Layer 13 of a small transformer language model trained on English Wikipedia (18 layers, counted from 0, width 128). Numbers have three digits each and are written without spaces.
A neuron's activation on a vector x is SiLU(gate . x) times (in . x), where the dot is the dot product.

Input weights of the MLP neurons that the questions are about. A number n stands for (n - 500) times 0.0021.
n39 gate: 460529576627417497192530551554496592563338435687529430399751428587631485636550608515385705568467496446730514198331573496331612554603571554460430648431779539554581286412345562397368511624617425485357763482605433515471668639355274348533550302457366473392355711525576558246547434463603786437474555381373656467329540464597738447586489454450536313538409431579567283562640676554600572615565
n46 gate: 383660604507683358301470566486557500556611344511639287641261724500369344389507346460456529568383358583537641615290664609371471500599447471467504514646556353285408459806496616440566571429287628578482420425500433346405507580221577599605648264623515436418472515768529439739464529420535555507578427332540598420263478593461567326619583426486592378593437482549739563628368452277679378277446
n52 gate: 365667430367442662426549663485442518356646382572613395401260268526550337321456710537474478496459496291606525533434578360423412558261691409592504588422458482705414515522730781348556376583409616440533496683607486436418233659738556622250478540640548341365522430551529606489418455410807493545667559361552408496617298602452738816481620425544471354602407656450553371463564459349584646338415
n60 gate: 451354532539676481435537383429442509503622370557481280339539468500509487519446416503616592268395445690410541279355686730388439283433626430429411394324457391545470523528487529602431321586459367636449373635697488595589619671430539503494434604561471482346667568506477558497389301628557571586620568545520500379414581516725467588664548349535605526506462568513547346418207300590676696442513
n98 gate: 364598536500475285594463547822468189475504602620550342775202572504411414607446580526548625439394485594593716529497270536453529468472504475388367450540515285504504567638315318635353482504528287559288390356279433496603430406397412493333277493388223351435475551446706442496431631460578548637668511791445696335392323572489604401455504440550379554618426518331687500365404522460618450388482
n140 gate: 428548482422662298470565448526463413583507875435551575633511519397518332419493418657636477367474526692588572412531418381647570390278348577663186334414504423655481613540739775562455635438442413416423668596356349579515622479522351261426504605456381244228403589394692459574593459500594436557527574456429682376477541540592481430657512504014642493542496288404569473354632380415416585515556
n152 gate: 719538207231631511327558500651440415474451542372493542541614553353574617246675471253577427417500622511643555361383565492260409783500540455496527568664814612511370492618531757496707511626352515500358432676590602649734394598408291511583297555500519419425614538541549436523325470554803306643527651609515489496639496493403411389481488646325504369500431568496679192736423569304664414432526
n153 gate: 507702571689445565448487409481580364408397435590538457571555688603579483292446725471583260680539396652673509587518500542764400573497636388318417632454410478616424550551588292478421417586309576540529454513642347595727441491589683573458503522484542276606538464561629487650555471585570630510553497529757734392649494497603503415390544509497557600704513653624557430467454359393622519458377
n154 gate: 756465483383537500503536398430477542438414541497374379355439393390381599609620721538506450434476503465580613509402532427445416577639608689567521610491443500517359604412382651420421506372617509384621427419711573488532433400415368415512463477462576741371511520609483425622617430471480453322449634615538546576583333756402375542419537455526554391533514605374461623441674362529474540592387
n160 gate: 275600450392546527443434504521652437531652439680458764404776582596503342317665614539456634521688565415474629680463561589465361658269535648375343514360526564504341369597664486385511549433539315500398367376749414540489462336469514545468382420340418217345642346437550482518392493663514541350434350440625654673683504214663628549430500614687293500537466421474500522701348496489292489472568
n173 gate: 572233440457444308496591496602416310503588369671856281525550447454358635608601473578648622553561543588271541426523539532518443497348390378602504570639315622423686352607500539403360483344441549793545383735588444507568599476303354448680465424408461550430445564689475377408400646568531641500358379367454620496605465657563485511540563418615733563581568482603412657390432800278531686328528
n175 gate: 535716548762617493587447608649545602557441326582483380154315431414561765630606503193411584590570322462749361717409420344376472438520439435528493662511561503503394422534739389510408589548459493461497304490590500461556453387649332646486568544632430396565443727558431469343493378563415645607650507662577604318582452569500525660772562419531469555659507626381518536308472634535425521310420
n185 gate: 552544339520763386734577620567629488431535508557261568551671599476628545469699710568419464610644452445589612300470679464579472570434527602270528374468695692437584350554463683473383387348566527500351767567615518424448538451484484628844512338460214263441840524296425323460500416640302670565345691457472468664468401453488484090512517535453332370663381643558463516684218580536437410236322
n187 gate: 575370456690526642352538616541595637702452574531361357293571567493732618452478464667372387334504515522318583394521466700537467412485525631659424371463359167456481628525519333656222248536351485606390541585570407492519546496362369522544410615607526573544749444537430382727537466331308570401569504342712337500405283570460382392382679295409314555528378675335511657847319373493401596456522
n227 gate: 541589441670555715493526682515387507453683393618489466698419261445774378551347397511380407339496348272538694617462556415668592402341575580389496515373682500438418726460535518652777394561420525379741660551610360455358464578522608511769453328386482538518446574664489390459426467209756496379451615354370286515760416270167591442591531432515515518655564437492546428548541549405471643401471
n268 gate: 236531428402579586424536629472431456325627493593579472396590479652530661572274490524539549503346395507543635727416483125442618633524453415611472483437589442524553373622399542500475479588667252724418340686427535363472527523408256419372466503490337532322318284384507328330343626461524540511564444359604604602457438377328511562386271487544336579351537444493332521493437454790514276503559
n274 gate: 535734534472398657575380348404442236477476730560520583479562688490410694622358603452559580398556514282472610408243562634524572409547567473641409330434423561752437640543400479520406517318689322619361535473654475538691646553530358587675567510548593439581590486541329514469831462590614670395394517534552548590472476571412563324313647520612524415435344517671603564459413392439470429636753
n39 in: 429535410356655493298507475601448531551604682475497451483542629340520529590617436325664479857398553625550551455696598559721329356647595338531390351482389476583351404439533605442454679585603555564583444375556452525578517637514135558406411442326423438445629581404524271399454535546572390346507531815440510468489490669351682536299416544442641521473547640645730514391394691451317476694524
n46 in: 527322538593778423585749492331801432511538670714660633335724623469590674359602641550433617443523628485374586408579365577576515451572534583500641313640500610496363516414420338613512515432262787528451465412408482625422708493541558568615556575523581392610294299755477538400574546426342573449737515397767481473480454534202232556274528627671530832316552492616591409601367453404694362615435
n52 in: 432555376423612596546566515634557574358603585409527546582631594376473503506524526387456330382296365542491506440588448372600613728458518620668612497598347491588775599589338573599689356479368578375355521542385576478451421608586589438512527500378662517663533390476631403341451534488473552587506631243329524368322485581479428436692347367575362560581618494509371525537438500600446600485485
n60 in: 579450646318503628447487456391345673652410588330673377646481413475543584324383539478640528457554673382564530534611374653515665386534467463463561466528513553478680688424581516561595466433546402554586566519375462415307461404469440491647619409472403398602649312623463550231538572576451432516452528522440500478599500432528490258436732533426451491402479701435523748302354339683676525500488
n98 in: 514600688497595536579391552534697621373630545514534531425659778408305518690358457583553458541483569130620503503500524724360582534497537466442616497542514503503612609363496393311542578392446476486452497647466583531270437480446490423497292651205438670554282679582689527266472507660271569546603652517521576448493572401507493622390543520469645497316613514618390564427594552449833469661497
n140 in: 535343663469417617626261200378485571296439745378481821428328340454381531440301320588586287413720531530625556368361339206632599425321422575450414496719586526420554446463444469440473666391597747480443627527553557570531504409358339403645500522534450468500273534330432333603366634654519384398449554326653546265266375319455574676661644334406538500380493534369602244538387485542451731447359
n152 in: 479395368584524550451493496451431480735729479334497443441570364264394702597393470475350496465691620514486463500369581423393573452688599545427582507549346528358504322446384538473298507479497538310393542490542510557589547430592616374406769384507335369244541489752430517647496493447333357343313784497377220521253618396417547394428577517507411562463355356424392568521521313430745434239497
n153 in: 411603454559432571488487469466355209400383313599638472584644618615479519442386479481341333549500362655641600617462497456636606534598476482512405571475548398355500414439613603518468571466393509583451572673447491544484362416543469579484707406506634561293309444715674491566588541522585657548458413355556799591392469617500487451420399419589607392762316613513474461569544645370595519426475
n154 in: 327559602530497528494506536647328448460500314521576634538476544477598260424483349518575497415467547477573477491514476633734621671422477343388593374613297433640631566451552733584416398552312517440395530477491399613527540463468524480571520623426453470497503580401497506278503556577454595732548379369627568470410567343556569559618475491541607544551671657656470524684518387450433482535744
n160 in: 706424401414677543442391600414221567350595713496293465688321603548587493588412490517728559537497635613465537541436452466483387321413500476431605466656641534473604489326772524315385581493544497447626490585589589430566308359591593487610523650294569423398507517514404411297393524528335395581429428347500304549746739510418511579603626334368395636572414648561465709268427608527527340418606
n173 in: 526678255522465488725558624430472694411368541526425461440484377380481555494506521405364654610474637547578528400595385522516639329379429509585571459596445497393478406586487481339410584351550354558588570434320383449404353464441433642570602568734440479516485573616604588691548583564559696425256494666643421247539541572525578536640500380322544522361368382428683386481378734494509575535370
n175 in: 715317445484581416451350438451606608405529598544343622516575471312637466555429359458540434529566588581580443439533235311474448651532500503507729387441310484545606556443524419583371699510669506703391333565506548516582613537363647386523449519409520482548611663362536607295503674490484580507393487697405399576360448349810333667507340487699535497581497474335359564339427467607590345594481
n185 in: 508481572546541449553520485754214318345387485504331388318588644231511692432642720523593454542392305651297737293585550447572572564489481571538430606573441492628415473533635523381342410522608668652673672523451644346523331507470316430534682833219477433237626302466496489428703400392515410426461637481527390508477670590387570639312592500301582530398507843358390308439686569561594387545538
n187 in: 215500598564494439513565404475532432652462714549579584513426490592450503390481402574692545471484526576565391522434590644478376265516584588612646297587638298323506471668573490513561579406494625337465343510627565354397512433525625506401569267382615408383671513528433519340564439497503385569434209291468573539399475282430346510687477515525522636509595497255467480478542542595365608563697
n227 in: 335380648533507392662503604550556338610513676459566328460493361490643377372487439563520278563702437368626390487388323600648324507285519333447547721617514395520537568497358560484668280402415480429526614553725602604591545541380396578553630393672583264369442433530477296457543416453607383429503630684450606617677477549457708552609528240601500523541519493534449527463655443493336487550328
n268 in: 540384484483487632349598553424301555481487559473503654253688447474349534379354589464376430566437520372717452618377288361412635682426429412447463507487602327507420433413558394568470510390364645527347437556513543754580529516468467616411629571536546629350574341331602507493258454417532450679415440386407563437561608223467344493680576321370438396642608407479330466636567607743520405385398
n274 in: 629644419729419372510650385572210348617416569570539576461493438532560557603596692356543437694685552299507478542515451314390572526439640426435586451369674477607649533490371582516536423369426443237497418581357337487540327394487621510617475586620458594494329363606575549588513556355372522587651552377399467332483581506419256514490374601490535471338522294723752510526507474523484494367598

Each question shows a token from some text and the vector x that enters the MLP there. A number n stands for (n - 500) times 0.012.

"ke": 552366569544539523726530441488524472500506239504534371366491400519469446421521527434585569449415688622485574494615331532550598544557545549516462480654535280524364727427530375438535528426381429491504452466329522542517542511375589438500654431440652470534557536515662489528628500722431478446571540399412549448645498575562355348617312541441603535339389469500485360449385582597568488594607
Which of these neurons fires most? n60

"base ": 516533525439534518595477545468496577539453409435375387451185531455400478543551374526344427510482546527524483504564301455601645428544646378500644528436565413407453475404478497544445642567505461393517552463571577605362406589426465480418488554459567532537325576427551506444525501564432427559449439482547476468579459360519402370497303621566568615451550563543409594367545442432572426631520
Which three neurons fire most, strongest first? n175, n154, n98

":": 441432487566529606588522534661524468555474407402527441503427426576481327336580423414637485554468648512447469508482395627578613557607396463582364431343469509453443546425460525661495569489278547435472481415580318725605400496470404581402588390472403396416405446454631556662382570562573543388576261514444431552590441602667508441231389514655481585256426530514507455500485426564328522518597
Which of these neurons fires most? n153

"season ": 438494495569397650508525486443611429487391516350514397436280535614562466399640522442508481363511541336464517654663418431458497498368602426512450540504515602503525609366408515497410494491454541438605618524540570577500534586488494392541646599511394588596501574406625372661411585475457435573538485456432434528775379333494445371482374618662576529394358540444412493562544659573411513540419
Which of these neurons fires most? n227

"est": 576539558434432557498622427426554379413430560329392431593567589581457468414576455516298579478424590410372570520559364532522654422585617467588598568410590411554477617289350418508531461464446340509619359610615434594526457486571586590477552626523424525495452506567582567517560469643349320535502406526443596387621566460427370421499216616704506321388404453639497620524550460576391473573576
Which of these neurons fires most? n274

"every ": 535501431537435528519468444517584462450446569336460392554194475474536341358561563612548450584369555514440599563323283521501545514527561378425391416450478455545470503435515516391515598466440523689414495463579578402607442321606421512530466517339554455461435388524628500645428382536445458415567550504498530493433462455548495403545262610516469516511481430593427477562529559555633551491655
Which three neurons fire most, strongest first? n153, n140, n160

"4": 516420581448688524410432512554627472408585453651343409474416408573488335493492426404577597426379461531275597413493398659564608317685520537475427350684537528396464543393460435501477630365408489494475572479555550590506461618438442477412638529481690463471552482457628444462468502628601433406452563594405444349456486402541345448438434655712628396445404428536400319624567526635463541596493
Which of these neurons fires most? n39

"ions": 359432528339449702374634410543537500529469363444459432522328549514348571435431510579348378394472555445400656436347368545508640370497749505557569421452477571349567628341433527498418442524426418475511393484464656567665516525682587557502551612382427602571511438369519485507560520647635561521561352524502489516567492465433498432580233561591520378380459464662450363450493572515535471596373
Which neuron fires most, and how strongly? n268, at about 3.2

"* ": 466429546388325684519542457501437479546534599333472335404296607561418354480381549422452352546638603625420373596645588583578569510484479596564558498606584381522642508498387602468383543504548528504465555532512566658693504456547520494576573455556637375584459497380491412678346561548507487635537563568430457491578334489306500429376337522496492551614460477531299483514544631505386475480465
Which three neurons fire most, strongest first? n153, n152, n46

"att": 514629485585422537757557416504494480422466572460359282315425291470539393392582284447465505518537547404253415559577402575363482432637638610558616474495620419624517486398536375605538633471412492436475516595642528492572427408464378554501649547524465717560425515430405588381527581502517346468587468414502479562454450421468395390487481530680493499633379559497453523424466482606365547432651
Which three neurons fire most, strongest first? n187, n175, n274

"z": 229446460510518603466429487569341573433475468582464275489404364449619556436575388412488533438543556366294470348581346585596460460526719492490581485635438475543478518382459510724518525466433383439440418454556769555521382593590545460534542531339516514537509517338494509270509567629482401419462393542419569502496604490586389450622422463609674485534457503665497525378566626534519592435518
Which neuron fires most, and how strongly? n60, at about 14

"the ": 450363529542647559493499397468514523532511463395521180498146457501541462400496331501481490409396521473494569385486530674585509509505542503451495408579483620484430534533490621501527602400442534535512573534575485531600581595441497577578526440551661454463354466482556482525410566520557452381452467533599607505480396528563466393557394591546482510504444366600464376518580531548581470451452
Which three neurons fire most, strongest first? n46, n227, n140

"U": 570473508521520554643618550616649492546356484450409450471302453394543379357579376447545518467524616432468550610675469505492534471610549546382334465521513577454706536386583447473501768494486539457455572541531556512610442413621504369564530472433499513447499450339529436439427550685545490460569522486324549448430412520512425329528434674436580440421363498556431507440422462459520427529652
Which of these neurons fires most? n140

" ": 393338506479431652531595549435566462452537549241441477534254537443447385396563642445495545468563575369523492576616461499444567594526369500508426606400562574457652589363531420429370513422561452523450582599514552476532507578564584479473732380448512574622334489348678398587455644623591450570510523464487431421589471435448424432496459538627512612460467532538315430434563597610551426573596
Which of these neurons fires most? n268

"ate ": 350615560452438445581534483569583466464542467471513582462125508496525510376525529598442485539514517675522558433522403457486388446643512486481434492524446517539491443461503502420397496415479486420447424490506352564587587472586458489467534581510402421516424569601478509511633411581427487432391454495598430377545513398282489412544377574443488542448421573443452432523654558670496520599572
Which neuron fires most, and how strongly? n140, at about 11

"i ": 368559586484525538513502519542428529480518470468399382530104513505537534592465444514404472494539500531459403573677385549522636548496651501491486454594543461341488449383484541614375450430408443459511495483555648503544511534520577425411567437581548480476367497393498484467434512526448460551526534654445491440466541423569395411360333528583486495403441481554429502460458544592503407636548
Which neuron fires most, and how strongly? n98, at about 2.1

"on ": 403408494498483454619540400569577432559528485476534461364161508457564413295453555516504503467481562539393590565404422565490517427554500363355492412578430459479505601451486590428500556497474494449634453405528428512590515457597462408512500558414594414494508462631518520563416462630470410497509456621529498545439395370625532325532328537498507571529429481490442426493503615620517537637530
Which of these neurons fires most? n60

"ai ": 460394572586501529589433554563464576480439369373391418545119447475553580538541428463457515532611571576446423481591446515482625521474703529486581538572494389389509465420498558591469483538417521410486608402582658530547514499545535475429555545555547683463312480449530491490464466601461441518477462432497458491546484507513431420376383528512465521416442601522418505256532476525517415668558
Which three neurons fire most, strongest first? n154, n175, n268

"| ": 513493531574466502411463461546523500482549458431472433477146451465492475485579411608521430551517598532441411547602440635448544468681483582441357455486527468521522542434396307431538537456482427458426587470627464562575459419496366441547586587526470595539421406456603399546271492620471498694489490583417412401547505468473389470552362547546444492440396381467448481418559580523505440690496
Which of these neurons fires most? n98

"g": 476498583589484476577610462547559623342528301452571388381438504487542471340609606508450622408478604571265469470419363598455460563572616525430526405533393381537515578576471402601607606479499505568451479465449469529434564655579627420504587432455562258480452488475663584553552550584459608354570423590370496355630575631450306374513375662525433472410417615582467464469451528615724438525591
Which neuron fires most, and how strongly? n46, at about 19

"(": 499425518588584567584518445435531598492564627519490409427193463575467601537545609561268518589519543518428461503592434522532625430449565317407609542483599451476542531461496537455522450483524390495403532368623431525571438512513444465446473373547577498525431433564550483408485577684498479603396394461396540381465461530452452353618314586521531478404505557554351501337558556419574495628482
Which three neurons fire most, strongest first? n173, n98, n185

",": 498490635529533558417538404608503630443561600565285556540339384449543328540474402431548689437467485654378610336501403700669586456743485436466455487505593455318375450444422493657566511394352456568472689501561501461462467627452436642361653464615528578490536521505510557571451545564552361394501586575412480399540597502466563438435438672537512477526465598661443332511565530618486465546518
Which of these neurons fires most? n39

"10": 441425686505408676558459504609595430489414410439578574350348392503577493385638522490439477476423461529382409514617453480496623448645512560562653471599516505493576638391532461587342627499418497441512593498497691521599377458447451502588725431446677560444395497395588470406371427595463453560637535557533480337729493488401438480663323728454483607414414396558331499480624487529477522649449
Which of these neurons fires most? n154

"83 ": 479286433492479651413612501605486531416618438625441510492315440581395420382500564548627499543578530478365441483598456656614519476407570586613424432596514559516463590368442566541546591373465376397438567515609637618491353453590606420442490509439546459622539447399614419725288497695366486617504488584544393506517424465494595481301345501485369514529395491552341544666527534659489471487495
Which two neurons fire most, strongest first? n160, n52

"prin": 532631624434505491425379307353516378389501412626517432568462543573567368466525345624290569491390461476362580557670389464444570441505513482557486518454555402427463560231465410481440512457397491417578503509536516583514501544503541548427703457521504654464449523538659471480347627676491357577537501466388436534518473520487331297494431618463600385407545403556622384389557528517515414615459
Which neuron fires most, and how strongly? n46, at about 3.6

"k": 225539506518440550623481428588484556493495314547269294515379350462641354511465499531411592486646556551342457579612324491430495608527731594544493590520570453504580569417516500690477598448424463447437448515559655543610494498527495486412597502417500657581412466363579553258519561550381546405565502482317478667427452590432382464413512564505476485452496509557431465536488622570487390399559
Which of these neurons fires most? n175

"s ": 436429608549459422456443509422485501446523469429490396553051533554555402433501434494493504494467513464484588557585434545490544564475678391523431399561522518446495535422514671320483513486580458455543598442478492482465507519509511503404500544588513457608412485557525440514425472508567551493403481536488548471567506542512478434518351560616447478369482425486526416570469511445432488588464
Which of these neurons fires most? n227

"53 ": 378415617372513579582560311557515498463509454531299467496331524573421313418484525637619529502586609517514397530461497676558501514413617403562436440521523686347583643473426545481583614405445416392443493431567424526618293475597528689474635326385492528433428533488499500588387601728411446486542385485506410530583405396503597525232340537530514581542475656558452585523448522662447416443532
Which of these neurons fires most? n160

"96": 526362459456415651564513497551510430338461321480468498427440325545397500378622382569400526496501548484306469489626505428546553464655501462479422628551531622359456548367487348565562795366444505339559572509674717631536389330564546455573603486475533580562664408388595420616430542684580528478504464483467382407532452488513483419478438714514532400449392487502284478678573497614441454497503
Which neuron fires most, and how strongly? n152, at about 2.1

"School ": 408495380418506608460556535470427483353429437429504401428170557584507491536567503570431458376505540504452536548669345430543663442371675388514485440472502443452473565331387454479559525425479424456435507574517538562436459395522582457521564562503489504531460470402545451594503540586593461586562532447492469384581353403458534363524395627628472595445520429484505461593594581631546526690530
Which two neurons fire most, strongest first? n268, n52

"Re": 357391587522511503662633640322423546502425385464431364372303458508441499533620501478387436622487508521448615487720387456520541443526574450469515415308566410471607614402603462358430575402488564614611479439473725497472487502429498428389610480485672497568477492393628514371514507581629383485440483488378431506604404448411401359571329534466483446407458424589453499497380486436664478527650
Which three neurons fire most, strongest first? n268, n140, n154

"49": 367565616628719478519460499619484527384578534595450361502518450628507352517498429451474565521475473682226619436643417693607494447673501557530561492682605593409460509382478484593546752360423500473399569571556654518513432620490465519491744492487451465536494428494597643499487505643493450400563390613448375362525457446529453500211475652588525442432530478578382435572481594616527539582500
Which of these neurons fires most? n46

", ": 304396559520460512377464529583549463505489552474454590411137576515440393478618462580350487537460514542438521433668548467498406512530547351507495434537510603578527634443436438499482495493504485537599407492588388549487584415548528554499576466527514547572456665563385552557534418549504549551363324529543541386589464505438359395509307518460474340487377597541461585579439597543467560559514
Which two neurons fire most, strongest first? n187, n185

"parts ": 460393535513510653595438585449543495424517350353509476401195516451359450539614459527467535635472448339543516483487413477502483503454576473549477329492492509477527480432493374498440515477262504446524568551483520525517533593518491493542634456422540567406443476486609525692560546459447518652554440457450566531581572392436451381559253593492521615453454470444444506615431630595414544688551
Which of these neurons fires most? n268

"ing ": 502399472591422584610551479456536409522495525515452480552180489402458486517459376541438475517576518268570644572526538545447538525387573392485562390518520499557592385412436402321465553429489480395572598495557427536619467537652556390533525432388523452499509515599616506454448374477496561502507518473613445536594446364352525415474270653464514585367464497707472394587597542509517584548495
Which two neurons fire most, strongest first? n227, n274

"3 ": 364443612374477705527645347566507493447527444513323403487227530529425440387413469561662547370544543536473400513432467609560526512453516418518482373477526660372593582541528549503476547462424439388447608490617580559638343541679585647435574375396519505597434438462590432547464629680452457458450398483510425575648402424532643526304403516508488546458420654496416583497495437638514485486607
Which of these neurons fires most? n160

"–": 448359470635425650553381519468612408424507543419509473376396467433531352294553439217605596427409579489370624339615542494494507415634454527493448368455531558497601534424492509574573536459203354444553627617573390413603387439631590567366550593458592450548425463414607433458427516553357491488473438477451601520469447458560410468295327576543521624430352544502432301416481514619478468374658
Which three neurons fire most, strongest first? n153, n60, n227

"B": 433494639572524498536650527630456566386533389512500442310318465480434436429533477461443531441458574547323494351605501608562477529715602695475532503620498719506535364537463518363502629473444536579469560594534422533512518503453483538563592453495667470432470503479536424446489621657591400420549599553423441547468474381487441307500474729632535468414441559536385371405462592568529513391544
Which three neurons fire most, strongest first? n185, n152, n46

"\"": 495444474589469462529441433386604511509441482427442498456130487608537424431519510431369430371582486546509375445503436518400567446587514376525508468438485493565603546400668621384473509583470349554448508563506510464579484446485540505479534388397499445526425469451563424432380558663586457500511393460417587482575475537401379437587426529409535518297445565511549518407631619558490404681495
Which of these neurons fires most? n140

"ings": 457406479525531707457596547506403517504494459475480396491307519487304587416494376552336533498501561491384644518524315493516631401432706464498640497431511458323573570390374552497354433465405568530439344413513526508535463578540542624462678562523527575579574501403572561450612519676470511461506478470429408430568461466407422431528200492617472393473352429629287452478541608449460544557325
Which of these neurons fires most? n173